Layer 11 of a small transformer language model trained on English Wikipedia (15 layers, counted from 0, width 128).
A neuron's activation on a vector x is GELU(weights . x + bias), where the dot is the dot product.

Input weights of the MLP neurons that the questions are about. A number n stands for n times 0.00068.
n9 (bias -0.069): 85 52 -49 -57 -113 44 -111 69 -4 -341 -133 -230 -83 -43 265 0 -218 126 171 100 183 98 54 -172 35 63 27 188 164 13 -91 -101 391 -123 75 -107 -160 -81 -41 21 106 -112 18 -38 9 -13 283 72 -30 98 -50 -403 17 93 -146 61 9 31 50 123 77 51 -124 215 37 -44 -439 338 34 -79 -319 38 47 170 109 53 184 291 81 132 -236 -83 -67 86 -68 -51 99 -48 -4 -116 381 -145 -141 -29 -20 70 34 139 -85 -125 173 -17 -4 4 -46 -69 -292 55 -45 57 80 220 -260 -135 35 170 -25 0 -122 -63 -4 -89 -21 93 -13 -21 243 -118
n88 (bias -0.110): -119 -169 183 71 139 -337 251 -288 -82 -90 -54 325 -50 -9 95 -152 -206 -53 98 -134 107 -97 34 -17 214 47 -59 -127 114 -71 188 -147 -34 248 94 161 402 83 38 -52 140 58 -175 -52 134 143 152 74 324 -70 -115 -112 34 264 23 -36 -14 -310 56 149 -201 -22 35 -151 -143 -237 52 -124 -88 -77 -52 251 13 -193 -52 -108 -62 -130 53 -310 -60 -153 78 -158 242 243 195 -49 -4 97 90 13 -176 47 -88 -215 -132 -62 -4 95 89 -88 -55 -13 -374 100 62 -246 124 125 -118 36 29 22 131 224 64 55 25 14 50 109 -57 148 174 -191 -192 36
n128 (bias -0.176): -154 -245 104 -30 -256 -257 386 -149 -142 151 -30 205 -227 21 150 63 32 -230 211 -279 -169 -83 51 135 299 -26 -71 -163 -437 323 -41 -312 190 57 -92 305 -71 5 153 -62 131 -112 -61 151 64 403 -48 -157 389 95 92 134 26 -16 -278 128 -98 145 31 174 -166 257 -88 124 237 -38 120 26 -221 -168 114 -142 -5 135 -41 11 -25 359 -173 26 -56 -51 -181 -106 -90 143 5 173 -412 0 263 21 111 -118 85 116 -58 107 -5 -108 309 -11 65 -86 -113 30 -23 -132 9 -284 213 -11 30 -280 -76 274 -51 153 65 -320 346 -168 74 219 63 -467 80 108
n137 (bias -0.088): 96 -36 346 -213 5 5 97 -155 -32 -161 74 258 41 18 4 -135 -9 98 69 -58 -4 -289 21 -164 -27 -125 191 22 -191 423 -94 -61 -102 -122 -132 -72 141 12 -42 -129 305 4 248 173 80 121 22 -135 -146 -109 -64 -325 -95 320 -72 -89 41 134 73 45 8 -406 -27 -38 29 18 126 -9 105 221 142 246 -48 184 -73 -49 169 100 -44 140 25 191 -329 23 18 -57 -151 139 -60 -101 52 -179 -48 -102 100 57 -136 271 4 -43 66 -13 -295 -45 4 -42 -247 -92 39 -156 -64 151 125 36 310 130 110 -109 -193 -142 171 -119 237 152 -217 91 138 112
n143 (bias -0.105): 21 8 196 -98 -152 145 -99 -224 -187 -260 -151 -201 -181 4 158 8 -176 46 23 218 -108 13 -36 -174 -25 262 -166 -173 -60 347 -28 36 60 53 -72 24 -175 70 -24 -32 228 8 39 -89 -8 -25 -164 -98 -137 94 40 79 149 -105 68 83 169 88 -20 -30 66 94 -101 247 334 -362 -93 0 -152 190 77 103 -49 -29 117 -152 27 73 82 184 76 -211 -227 -187 -74 87 -141 80 -173 86 153 148 119 -148 43 50 132 -62 89 153 411 -169 34 -218 -8 -106 80 -25 -43 -251 -51 25 226 13 -13 105 56 43 -24 -172 177 -131 119 138 -86 24 50 156
n211 (bias -0.076): 77 -4 -137 224 78 43 58 37 -183 34 108 -99 63 227 28 155 46 279 -111 134 -164 202 -28 -218 88 117 -217 53 -77 -165 -84 -45 208 -49 -36 4 312 -43 -20 -85 -20 -207 190 -138 -21 42 -34 184 -125 -8 -24 -63 -149 142 -59 -334 -93 -261 -221 76 74 4 14 48 275 -111 85 -56 -94 -47 93 127 -8 155 -97 -312 39 -12 -246 -70 16 99 34 -295 177 -41 -299 4 56 -91 -218 20 41 132 39 -218 -128 225 -281 153 -33 33 123 -126 -28 90 -53 25 87 197 371 37 109 105 -114 38 63 128 -79 -146 -8 30 -62 155 -29 -117 84 93
n291 (bias -0.081): -4 280 392 -4 -208 70 118 97 -100 -244 -20 -113 -17 -63 153 8 86 76 27 26 -41 13 69 -128 72 197 -17 -67 -57 -42 -33 8 53 133 196 8 161 16 126 103 -71 63 163 -178 102 -167 81 -75 -8 -130 -256 170 4 376 56 17 0 129 -86 -86 -68 -167 -261 90 -232 48 166 8 -88 324 37 46 -33 163 -33 -60 208 -87 -171 150 215 -174 -13 217 -181 -4 -106 -47 66 -84 74 204 -151 -122 60 58 214 268 -140 0 -13 -156 -304 -60 37 -40 -236 193 15 34 -52 148 124 -51 -271 -77 73 -244 -229 136 -112 -255 96 -125 33 -37 -26 39
n296 (bias -0.140): -38 97 -100 30 84 25 308 109 -37 -257 94 -36 -45 84 153 12 -253 28 82 102 132 -88 101 -173 210 -51 137 -212 58 209 186 83 183 -51 -54 200 245 42 -93 133 48 -265 -71 59 -179 -134 86 60 -141 -84 -42 219 -106 -98 186 -186 -103 -82 -117 164 179 4 -70 13 -61 -54 -122 62 -64 -103 -153 8 -127 12 -191 -86 210 -98 -84 -179 66 54 -50 -131 -32 44 169 -86 113 60 -121 202 -44 0 -4 26 360 -198 50 144 -16 56 140 -89 8 -114 -156 -160 137 -110 -41 181 72 73 -57 -65 -243 46 84 -418 180 102 60 36 170 71 227 -37
n330 (bias -0.101): -222 63 -129 89 70 -64 -9 -152 -234 109 -75 -97 -77 76 -13 145 68 90 -177 -90 -280 28 271 35 135 143 -105 -71 92 432 60 -262 47 210 34 -90 124 -143 -64 9 88 -40 190 65 72 144 81 -66 40 -75 -111 94 -256 -39 -133 202 -41 280 -164 96 -59 -97 19 -133 -89 -161 -293 86 49 55 78 -75 -18 -185 56 100 129 162 -159 44 4 406 9 -309 124 -58 -174 81 74 111 -22 116 133 207 -63 -234 -58 -4 68 -234 197 -285 92 50 -242 -51 249 -274 316 -41 9 103 -97 -14 249 54 -145 64 -118 -111 -164 85 243 109 40 13 -153 -5
n333 (bias -0.051): -192 -80 -113 88 -53 112 -25 -139 -112 -102 161 -250 77 -55 -131 37 -213 51 198 38 -211 57 -16 86 266 -135 199 33 -100 55 146 140 8 4 8 89 22 320 -141 37 74 -143 88 -156 -51 259 -157 21 84 62 -149 -110 156 -25 99 4 90 47 374 270 -44 21 -55 219 -239 -52 239 -122 17 43 -148 221 228 -149 114 60 -274 317 12 -91 12 161 -144 132 4 21 -232 0 -302 117 335 105 100 85 55 61 -4 63 -158 126 -4 -130 4 -102 29 60 -86 -58 4 -136 30 -101 -95 149 -13 -47 -169 -156 -24 92 90 -257 117 50 -25 -127 64 -111
n381 (bias -0.037): 40 -66 87 -87 -169 174 92 65 177 -12 57 -4 -422 -211 75 15 148 -12 81 159 -45 0 -15 -150 178 34 154 -316 -150 -50 -33 23 7 34 -44 51 -20 -126 74 -67 98 -131 -24 34 151 78 23 -11 50 -106 -63 -174 -176 -34 47 178 192 -12 4 161 58 23 -50 33 -160 -79 -34 -112 228 341 34 145 30 -8 -11 -31 -132 83 80 281 -70 18 -111 44 19 -134 254 -273 -216 114 198 185 -179 111 87 -68 -31 -93 -281 97 -127 -11 -209 -50 -197 69 -54 8 44 -167 28 -62 -80 -27 20 213 -11 -265 -7 20 192 -40 179 162 42 56 -8 27
n411 (bias -0.049): -276 0 18 -193 0 -82 185 -44 146 193 41 202 -343 243 78 -91 -36 22 0 -197 -13 -74 13 -61 -143 108 5 -247 14 226 239 -96 -9 -26 -235 -81 -50 121 217 0 31 -40 309 9 264 -4 -49 -79 -98 -478 -60 -165 186 -39 -73 31 181 -85 -69 54 -167 109 -224 104 76 201 -65 159 9 -172 26 -246 70 126 -336 194 -140 48 -48 118 102 -43 -96 19 154 22 -53 180 60 115 -86 175 -97 0 0 -4 -322 13 150 -120 205 -155 -68 18 258 42 105 75 50 -40 342 -84 -4 211 140 211 13 -23 17 18 -136 -84 0 118 -166 -334 80 -171
n462 (bias -0.081): -7 238 72 -86 -69 -25 128 -289 -150 81 182 34 103 -173 143 -106 -183 -87 -55 257 40 29 27 -44 77 -37 222 -41 -158 -7 -81 -198 -27 109 30 50 82 -88 0 193 -144 -3 -163 -211 -25 77 11 -148 -14 -3 3 74 71 105 -349 144 -241 131 -131 -57 46 -45 -18 148 -277 97 130 141 172 -71 -112 -52 21 18 -267 223 181 -24 17 72 -40 -13 -155 26 -55 -184 -17 -14 -54 7 44 -91 -93 -20 -20 53 48 42 75 -17 73 24 89 -186 13 -108 -176 -10 213 -28 47 52 -23 -32 -39 -42 -17 4 -10 -25 -152 52 17 150 -48 -37 35 163
n484 (bias -0.101): -249 51 5 26 -425 -152 -128 65 28 -159 121 -64 -226 -175 -77 213 -196 139 149 -112 9 115 62 -121 74 251 -47 -133 -128 133 -22 -108 53 254 -151 -22 14 -95 0 40 182 -346 -53 -9 144 51 154 114 351 -46 -80 -153 36 99 -142 93 -19 -94 -112 -118 26 -360 -144 88 92 152 -14 -116 -196 -14 49 -59 -77 117 -287 145 69 -190 -246 -150 279 155 67 -222 115 -216 -347 42 -85 -64 -36 -71 229 387 48 48 -41 107 -119 116 -9 -60 175 70 -76 157 5 -32 206 -51 242 37 100 -238 117 382 26 176 289 -77 -103 37 -169 91 150 -36 60 -19
n486 (bias -0.112): 171 41 -42 160 112 -140 139 -95 -186 50 196 98 -71 -123 40 -279 -25 -83 152 37 155 0 28 -76 -25 112 208 262 -34 62 207 36 223 174 -64 -71 -238 -205 4 232 24 -25 206 93 21 112 -75 -81 29 -20 -47 -116 -96 -145 -68 -220 -248 63 40 -38 27 179 -122 -118 -20 131 -36 -148 41 105 -277 61 -49 109 -112 -343 -73 -36 216 -293 71 -111 43 -216 78 29 145 4 4 -37 -48 60 4 -68 -113 -27 -319 -153 -121 76 -161 -29 -157 -54 -188 280 -9 53 115 158 -21 178 -23 -13 80 -21 63 13 117 -252 348 56 -192 121 195 -137 -158 80
n493 (bias -0.028): -93 -86 -48 -7 -4 -108 -39 270 36 95 -51 43 32 -66 0 211 -51 129 83 28 -102 -223 -64 -285 -94 -114 92 -4 -197 8 -34 -15 -68 -84 -90 7 4 114 -15 118 -169 121 -158 -65 386 -130 -59 0 192 -170 -82 -102 38 -168 48 -4 -131 -233 72 72 118 169 95 29 -96 24 -54 -60 -27 4 -270 -58 38 -67 -220 24 91 195 -35 185 274 56 -40 221 85 233 -274 -12 42 74 102 38 294 -124 0 -73 -112 24 -35 23 188 -128 -76 -32 -257 -111 -25 -162 -55 -8 197 113 -195 261 -91 264 11 -16 -63 -73 20 -71 97 -77 -81 107 291 -99

Each question shows a token from some text and the vector x that enters the MLP there. A number n stands for n times 0.016.

"est": 26 18 50 44 142 -61 -7 -164 59 162 -112 105 -76 116 -51 40 86 -1 0 -123 -137 50 -79 -10 -23 146 -109 -39 77 -77 -225 280 -136 73 66 -27 -51 -55 62 -186 -60 248 42 93 82 136 -69 -70 74 -13 -52 -20 44 18 51 14 -134 127 -3 -170 -6 -13 151 -73 -110 2 5 -34 -33 68 -20 194 63 -95 -49 -138 -77 -232 87 -9 -60 24 146 118 -85 -134 6 -115 53 77 13 97 163 -105 -87 8 -19 6 21 63 94 -166 -140 108 -69 19 21 -59 3 45 -33 -59 81 69 -95 -55 -154 -50 103 56 0 33 104 -14 -56 196 6 -131
The neuron with the highest activation: n88

" she": 73 -2 12 -34 72 30 38 -16 -31 -86 -94 65 -108 81 81 51 12 29 -108 97 -100 52 -44 -215 -22 -73 80 8 51 -81 -230 94 -37 -1 -1 -137 -75 -155 63 -192 88 158 -25 115 11 -33 -151 -120 -115 20 114 131 -62 14 -214 113 -58 -45 130 69 81 98 172 7 26 87 124 -58 74 -28 -28 10 -155 -70 -61 -94 -36 36 20 101 -54 145 -12 -15 148 -123 21 15 -51 28 53 67 168 -144 -62 58 138 -13 113 -21 -36 -31 -6 105 222 -13 -84 -37 -189 16 -107 -75 83 -156 -21 68 54 47 21 44 -125 93 115 -51 -75 -33 -65 108
Which three neurons fire most, strongest first? n143, n137, n462

" found": 77 30 32 -135 -17 -39 -52 -52 95 -12 -71 -13 -8 -27 33 152 -29 86 -7 -122 -102 39 -46 -1 -152 108 55 -12 16 68 127 117 12 38 158 -167 19 -113 69 21 -12 280 -44 -44 -93 -39 -49 -103 -64 -11 -47 102 33 41 62 51 -68 114 40 49 0 8 45 -63 -39 174 -86 -72 -99 -6 45 -59 -79 -132 75 -87 -128 -231 221 -43 -190 107 -13 -24 -71 -16 38 -72 56 53 -23 79 67 -110 100 172 46 -102 -56 30 -37 -21 -42 67 206 -39 59 71 -82 -35 6 -10 208 -11 195 -21 -97 9 -14 -6 -297 113 -79 -92 -22 85 -9 -8
The most active neuron and its activation: n291, at about 0.15

"g": 109 -43 44 -4 99 41 25 124 -153 -25 -188 33 -143 -50 -63 125 64 -31 19 -58 -174 103 1 -112 -7 106 -136 71 112 -95 -48 51 -38 -305 -38 -43 -48 -195 -235 -135 -115 226 -25 -66 70 56 -8 113 -22 -13 1 103 83 0 69 188 -2 -16 -25 -102 229 0 -83 -73 53 92 50 167 41 75 106 46 80 -126 -40 -97 19 17 17 -6 3 136 -134 1 -109 -39 -40 -113 -20 -108 5 -14 44 -28 -62 93 -13 17 -12 -45 51 -129 111 107 174 -38 -108 85 63 -12 114 10 26 -50 -80 -5 72 56 56 79 92 70 -24 -140 -16 49 -107 -20
Which three neurons fire most, strongest first? n211, n291, n143

" inter": 77 -119 13 -233 74 13 -22 -63 76 28 15 75 138 10 12 66 -71 130 33 -27 -92 33 -22 33 -59 22 12 67 26 -22 -83 30 58 111 129 -124 102 -193 76 99 -60 249 -195 141 -40 -27 -7 -40 -65 -107 -20 132 12 8 68 -128 -160 31 17 6 39 6 40 -26 91 95 -16 -72 -53 -2 71 3 -153 -72 -132 17 -44 -198 46 -83 -87 -6 207 -166 -95 -51 120 -17 -6 17 -5 50 133 -175 169 -7 62 -217 -64 42 5 11 -67 194 140 2 10 -107 40 108 14 -36 132 -100 65 36 -19 -39 88 0 -180 150 -60 -136 -16 29 -158 56
Which three neurons fire most, strongest first? n486, n88, n296

"ill": -6 -116 2 3 -202 -6 -53 96 226 177 -90 48 62 -8 87 75 -37 -45 26 49 80 -38 -53 74 -96 111 -56 -47 9 -146 -84 -55 -62 -37 -70 -25 72 -214 -39 -145 52 1 -22 -9 -58 126 -85 -10 16 -83 -1 98 124 51 -60 90 -16 16 59 -199 111 114 -24 -49 -15 190 -54 56 -45 48 -43 -107 63 11 -18 42 -33 -92 5 94 2 -84 5 112 -48 -179 265 -52 91 -26 5 -24 137 2 -115 136 46 -149 159 -83 -87 17 140 -23 238 13 7 54 32 -91 -56 -158 87 38 -96 -83 -96 136 -71 26 -106 126 -33 -113 -181 106 -19 19
The most active neuron and its activation: n462, at about 0.98

"t": 230 -115 -49 -26 137 -90 -51 -126 110 -16 -82 -43 -2 117 -40 -13 -33 -86 -86 -48 -143 71 -22 75 -88 -39 -145 98 -25 -55 -156 73 -65 -93 176 -15 -1 -29 -122 -138 97 73 24 176 -74 48 -250 41 -10 -19 75 -13 -4 6 226 -154 10 61 55 -21 49 -73 56 5 -10 18 -17 48 72 -19 -25 96 -142 -7 -45 66 -155 -13 8 -99 -51 55 97 76 -146 -10 -76 -27 -34 197 175 24 31 51 15 45 -87 -144 27 226 -30 128 122 157 28 84 190 24 -80 -24 -55 -1 112 5 -16 -55 -101 -170 -90 153 195 68 -75 120 -168 -6 -198 -40
The most active neuron and its activation: n333, at about 1.5

"e": 145 83 -215 -78 38 26 -9 -23 -92 -69 -7 -36 26 85 7 36 85 -60 -19 44 -6 72 70 114 113 24 36 102 178 -79 -128 -133 -109 -56 23 -239 41 -213 3 26 93 -26 138 -68 83 -108 -114 9 -99 -27 43 76 102 -17 -61 -61 -35 38 148 -110 53 -21 -11 83 1 19 42 156 -33 -26 -17 138 -40 8 -49 -91 -51 153 95 7 -108 101 96 92 -170 -23 93 29 88 -63 -14 -97 -25 2 89 213 42 -2 30 35 88 -103 -45 141 67 -35 23 35 -258 -18 -7 121 -47 46 -93 113 -11 -129 -102 -30 -118 -14 -113 -120 -1 59 -24 49
The neuron with the highest activation: n9

"ard": -33 -180 40 38 99 -12 6 -132 -34 76 -75 -27 214 -51 10 -29 -23 19 -52 61 -99 89 -129 -30 -137 49 -83 116 22 -54 -113 66 -110 67 57 30 -102 -158 -79 -171 -2 204 1 87 -44 110 -96 -50 54 -96 180 113 75 8 31 -19 -19 46 5 -367 56 -63 -88 30 -27 159 0 90 -7 133 83 -57 -14 -60 -29 -72 -79 60 54 6 20 -102 -147 113 184 -124 -90 -83 -28 65 -90 -14 -16 -98 -20 174 -38 17 121 10 21 111 124 167 -45 -2 21 -84 -79 60 28 -34 200 -50 107 -43 -79 176 25 -65 47 64 -33 82 -192 -54 -19 74
The most active neuron and its activation: n143, at about 1.1

"ew": 108 -207 17 2 -5 81 -37 -91 47 -26 24 30 32 30 -92 28 127 -10 1 202 -104 -187 -111 131 49 -12 0 202 84 -119 77 38 -32 50 -110 -64 65 -190 -30 -70 -59 -60 -165 171 29 132 -24 -25 -103 42 -70 -64 94 -184 -7 -9 -132 117 76 -227 175 77 -18 -95 17 111 236 39 12 73 -33 -57 63 -57 -71 -10 -42 58 47 -15 -79 -210 -77 172 37 -7 -105 -111 -1 8 -151 7 63 45 -36 81 66 -7 23 -30 -92 236 -5 33 190 -5 -99 -18 -49 42 -136 -205 103 134 39 -43 22 -16 77 82 -32 72 35 -38 -60 38 -166 102
The most active neuron and its activation: n486, at about 0.29

" s": 78 -18 -135 -182 9 165 45 13 -53 181 -83 155 -88 19 -108 129 60 90 -4 -123 -81 60 21 -95 -67 88 -14 102 101 -31 70 119 65 109 -50 -151 -92 -109 112 -64 -154 276 6 19 -13 -42 17 -56 -27 -68 22 73 -14 -34 -11 -101 99 14 1 -71 105 -7 208 -5 46 151 32 -30 9 36 10 -29 -12 -18 -21 -20 -16 -36 35 -196 -106 45 49 -110 -172 -86 -81 36 61 -12 -53 -90 13 -52 -91 -93 85 -118 175 69 -33 179 -44 -98 37 75 -32 160 -17 18 89 -46 64 -204 73 -138 -69 -110 133 57 -67 99 -93 -177 -39 14 78 18
The most active neuron and its activation: n486, at about 0.69

"ie": 127 -73 -123 -16 31 58 100 20 18 -142 39 -58 153 42 -127 -66 -49 83 116 20 -102 -19 -69 139 99 -197 168 1 -2 -22 -87 169 -60 -153 -86 -61 -42 -89 33 -136 66 187 -9 175 53 25 -7 99 -66 -189 94 25 28 15 75 72 -138 61 61 -128 106 6 90 -80 -60 107 146 47 -107 -130 114 104 -236 -230 24 -19 -37 10 -41 37 -113 14 71 71 -80 96 62 35 154 -20 -57 -20 26 -59 -55 86 111 29 -38 59 -22 30 154 48 -160 43 3 -76 -84 14 -166 -17 101 -24 63 -143 -105 78 44 -78 40 105 2 -143 -193 -81 100 -34
The neuron with the highest activation: n296

" M": -70 -30 -4 17 47 -4 -14 -150 -145 -91 -24 -37 1 88 -165 93 51 47 -10 -70 -16 69 64 58 -124 9 -125 50 83 -93 -112 61 -30 49 1 -236 -26 -45 -66 -26 -50 -67 -80 18 12 26 71 76 30 40 37 39 4 -34 -5 -51 -103 -54 58 2 -2 -58 205 -24 17 61 13 129 -68 -51 78 -79 -134 -26 -87 98 -17 -65 58 -5 48 51 21 -92 -18 -41 -50 -32 -82 -14 -18 -31 103 14 9 126 -3 67 287 -9 7 106 281 68 71 3 101 94 -31 -88 -190 -120 -12 -156 29 -14 -200 118 -25 7 4 221 -92 -68 51 86 -93 12
The most active neuron and its activation: n484, at about 2.3

" f": 53 -230 68 -35 2 -60 27 -151 -28 100 -77 75 2 85 84 2 -19 -25 -25 10 -152 -5 -142 59 -55 38 1 -58 22 -141 -141 -30 -10 -25 6 -44 -79 -57 83 -57 2 35 -44 7 -13 -22 -106 -11 175 11 -112 121 74 -17 -112 -135 55 -22 28 -26 -18 67 44 -212 59 36 177 72 -2 -55 109 87 -89 -1 18 -58 -69 38 -12 -19 -141 -101 43 -67 146 -48 8 19 -64 56 68 -205 -19 -109 -64 197 48 101 271 89 30 25 29 -24 9 -57 17 79 38 -93 43 -18 199 -48 88 -59 -103 105 35 -135 -119 164 52 -85 13 14 -76 29
The most active neuron and its activation: n128, at about 3.4

"el": -20 -186 -63 219 184 -40 113 -103 -40 19 135 26 32 -70 -38 179 97 44 -72 37 -34 -16 -74 75 -13 195 -13 -19 233 -82 -81 118 -24 -3 40 -22 27 -109 93 -235 -154 185 92 112 26 160 -132 18 -67 -108 6 100 -107 -51 -16 -29 -79 -75 60 -66 116 50 -13 -11 -96 -81 141 -51 83 -31 86 24 -90 14 -10 -46 -105 41 127 -88 -141 -65 120 -111 -118 -55 116 -75 8 -83 -27 -1 46 -142 63 -2 54 -54 28 49 -168 13 47 150 -48 -37 115 -44 -17 77 -112 -113 172 56 -31 -151 0 -76 144 -59 27 144 12 -35 -71 -18 -83 -69
Which three neurons fire most, strongest first? n486, n88, n211

"m": 27 -79 29 -67 117 57 -143 -138 -16 -62 -82 29 -76 119 -144 65 101 10 33 53 -96 -74 36 -60 -147 -17 44 85 53 -115 28 -36 42 26 6 -26 -65 -189 -19 27 41 -66 -5 -43 30 -21 -26 -40 25 0 108 -19 97 -62 86 -27 -200 -43 132 29 65 11 54 -30 -37 16 26 175 -82 -85 22 60 -24 35 40 95 -93 -15 155 -52 80 -58 38 109 -131 -71 114 -98 -51 38 -112 -15 12 9 -43 228 -9 53 64 73 84 79 171 75 109 -6 100 -88 -112 27 -116 63 41 -81 -141 -64 -71 60 -30 -80 84 225 -71 -69 -37 -3 -182 -87
The neuron with the highest activation: n486

"am": 158 -101 -6 30 27 24 -173 59 73 -39 -20 -56 -108 29 -69 103 144 -41 128 -15 -97 224 -119 -82 -64 73 -100 33 -124 -130 -292 -74 -50 65 -6 -168 53 -147 -95 -59 115 -66 79 48 -88 122 0 181 -129 -17 -41 63 75 22 -16 102 -62 47 12 -107 93 69 87 43 48 140 40 57 -59 101 7 -97 -12 34 75 19 -76 -195 126 -57 -58 -56 109 118 9 -124 -28 -112 162 8 -60 -22 73 48 -51 106 -39 -139 36 25 -119 17 231 -73 192 -73 149 11 87 -80 -59 -54 -31 -57 114 -66 -55 8 -7 -30 -36 138 -6 -83 -142 69 -63 119
The neuron with the highest activation: n484

"ide": 63 66 -28 -71 34 -70 99 1 106 31 -6 22 -11 121 -74 134 99 -7 155 -9 -50 107 100 -6 70 18 90 -100 -7 31 -43 117 -93 59 -13 -150 -43 -66 118 -191 91 182 18 -165 54 54 -83 60 -7 -52 11 -66 24 -124 80 20 4 19 244 -170 -39 -70 57 68 -116 101 57 64 -28 -14 140 105 -143 -28 -13 135 -84 -25 56 -34 -89 85 -67 89 -117 -47 143 33 34 -43 -103 56 65 -120 72 170 -58 -141 73 2 87 -145 -83 82 23 -46 3 102 -272 77 -31 -105 -44 22 -151 -20 -45 -7 -98 98 -128 -67 -6 -51 -140 97 -48 57
Which three neurons fire most, strongest first? n411, n291, n333

"ach": -24 20 115 18 -95 -73 92 -61 227 81 -88 10 55 140 -36 44 -103 20 -47 3 -66 231 -155 79 -23 4 -82 29 148 -78 -89 -21 -142 20 19 -33 52 -120 88 -299 77 -33 13 -115 -99 196 -3 27 -50 12 29 36 6 123 47 -18 79 -2 2 -108 100 22 41 -53 38 4 -22 15 -16 -45 56 -62 -292 -57 -14 -74 -49 -170 22 -88 -147 -16 221 43 -20 -150 159 58 4 50 66 84 -50 -10 -6 120 -8 -33 -3 135 77 148 166 17 82 11 216 47 -110 3 -25 -52 49 21 -48 95 -203 114 1 9 -213 46 -176 -37 -114 -68 68 -14
Which three neurons fire most, strongest first? n211, n88, n484

"ist": 4 -125 113 -108 38 216 -81 -53 78 48 -66 -2 -42 7 -125 58 74 -92 85 -13 -167 -56 -66 -58 -64 -70 -130 -30 107 -162 -83 42 -102 92 193 -182 -93 -69 -44 -138 39 167 -74 -13 62 139 -8 31 102 -51 -21 -50 64 70 84 33 26 98 46 -202 34 -126 20 96 -74 77 69 50 -37 181 8 22 -272 92 -58 27 -94 -90 114 -96 43 -80 36 199 -45 112 3 -184 310 69 85 -12 62 -41 -100 67 52 67 133 -9 74 35 28 -98 -12 -34 39 -195 -14 -28 38 -130 -26 -104 -47 -81 -5 59 37 163 2 73 -94 12 -53 181 -99 64
The most active neuron and its activation: n291, at about 1.1

"ing": 84 -4 165 -21 -49 -70 -18 32 193 -13 -46 -8 93 143 95 58 140 -25 -64 -52 -131 -40 18 94 -141 -63 80 3 140 1 -50 -36 -86 -64 95 -125 -27 -45 25 -191 79 134 -35 40 -70 -16 -153 -85 -139 12 92 -109 33 -40 132 -1 54 -23 115 -6 -5 -52 43 -84 8 49 -13 94 13 -83 -3 86 -164 -128 -29 -19 -187 -12 145 -10 -29 101 4 95 -1 -53 157 -71 -19 36 39 205 36 -102 29 175 -38 22 30 174 -175 -67 67 53 85 -69 68 152 -229 -67 18 79 101 125 -40 -12 -228 -47 -124 50 -17 40 -3 -30 -156 106 -64 -55
Which three neurons fire most, strongest first? n137, n381, n411

"au": 110 -27 -44 -90 -65 74 9 62 174 -100 61 34 28 39 -34 10 124 -13 123 136 -108 -28 -99 -25 -94 -61 16 -59 -100 -92 -120 62 -124 -42 -39 -62 -52 -136 -3 -269 -82 -40 -173 106 -140 -51 108 70 -84 -17 28 53 14 -42 29 94 41 13 61 -35 265 180 98 -85 104 73 71 -75 -44 -109 13 25 -8 -77 17 40 34 -60 -37 52 -172 -13 87 -30 -63 16 114 13 185 60 92 -115 82 -43 -162 98 -17 -66 -44 9 -120 -70 120 93 165 -7 -101 95 -50 -26 -12 -4 111 -93 12 109 -157 -164 -18 172 -79 95 7 -194 106 116 -76 196
The neuron with the highest activation: n381

" a": 42 42 -34 -101 -73 113 41 -71 173 -54 -101 0 66 44 -1 141 -35 -19 -120 80 -82 17 7 13 -7 120 -80 -36 16 -53 -213 110 -150 130 -57 -80 -150 -102 120 -86 87 63 -50 28 22 75 -41 43 -58 -28 51 -75 39 5 -19 -2 62 -11 -140 -89 -66 -36 299 15 41 136 72 139 -57 -108 -3 64 -95 -109 36 -4 -178 -51 10 -45 -139 48 80 -68 -44 -73 -40 44 -12 -87 79 -89 68 -100 142 170 174 -5 -58 82 97 -108 -24 83 119 -63 -185 12 -76 -38 -29 59 70 -10 30 -83 -60 -24 51 -56 -66 136 -24 -18 -12 8 -26 95
The most active neuron and its activation: n143, at about 1.4

"r": -3 26 155 -87 -83 67 34 -29 134 36 -6 98 -24 155 7 132 69 14 49 -21 -67 -23 -129 33 -112 -74 46 -239 104 -139 -91 -42 -94 -82 143 25 -121 -124 19 -147 -148 50 -26 53 0 -3 6 157 -2 2 119 32 112 59 208 -70 -25 -97 92 -110 123 35 61 -171 39 -101 -44 160 20 -10 2 91 -37 -64 -40 -209 46 44 16 -86 -27 -21 40 -7 -120 -129 225 -76 -3 27 -43 -57 173 98 -101 73 22 -83 17 172 -42 -95 224 -39 2 -110 -70 -118 107 42 23 -101 -55 2 40 148 -169 26 -9 -24 57 98 -87 -127 -35 47 4 -98
The two highest activations, in order: n296, n381

" an": -45 -182 98 -90 -101 -29 -39 78 65 -52 -45 7 -76 -10 127 130 0 -10 53 113 -33 138 -118 69 -18 47 34 77 -55 -23 -45 32 59 70 -47 -58 -49 -197 142 77 -42 243 -51 -45 37 31 -46 25 14 -11 -15 -28 106 50 -21 -87 118 -76 -10 -45 39 16 245 96 -25 -101 -68 84 49 4 82 31 -207 -56 -43 13 -223 -102 45 53 -59 42 25 94 75 -161 -33 -147 -199 -39 185 20 117 -26 63 74 131 -3 10 15 -40 -7 -56 76 180 -124 94 -17 -120 2 27 -133 62 -88 13 -44 -118 -57 9 20 -147 130 -38 -43 -40 47 35 -132
Which three neurons fire most, strongest first? n381, n143, n9

"i": -114 110 9 21 93 -21 34 25 88 9 -13 25 14 59 -86 34 116 -14 -1 -63 -83 159 -67 17 -128 -171 -101 -231 152 48 -57 17 -101 -57 -88 31 65 -58 -93 -144 -59 173 -147 8 -72 35 -25 200 -19 -67 169 216 70 -57 64 0 -113 160 -56 -30 44 -54 -22 46 73 26 159 35 -26 50 1 37 -130 -38 -28 -139 -52 18 114 -41 15 -6 118 59 -158 29 180 7 -58 89 169 2 81 -142 -17 128 -23 62 14 134 -4 -75 23 -16 -7 -57 154 -111 -11 -156 77 -57 105 -41 -131 -200 -125 -53 27 -9 -34 177 -126 -173 2 -35 51 3
The neuron with the highest activation: n296

"\n": 24 3 -107 44 144 15 21 -27 105 -19 -54 -75 -31 -4 -53 109 51 41 70 0 48 96 78 119 -85 -89 -132 -38 147 -93 11 61 -25 -60 12 -151 -29 -163 171 -77 -73 -152 9 -75 77 -22 -34 25 25 -7 -45 -36 66 -9 69 45 -1 -10 -79 112 40 70 39 -47 12 18 12 -19 3 105 -72 -20 -120 15 10 -81 105 -70 9 27 -63 -42 -1 10 35 2 -119 38 1 50 -13 -2 -88 19 5 169 -51 -143 314 49 -30 -101 -63 45 -20 77 -86 89 -181 17 -25 -15 92 -150 55 1 -38 -156 55 -22 11 225 -71 -78 -66 -89 -101 16
The neuron with the highest activation: n486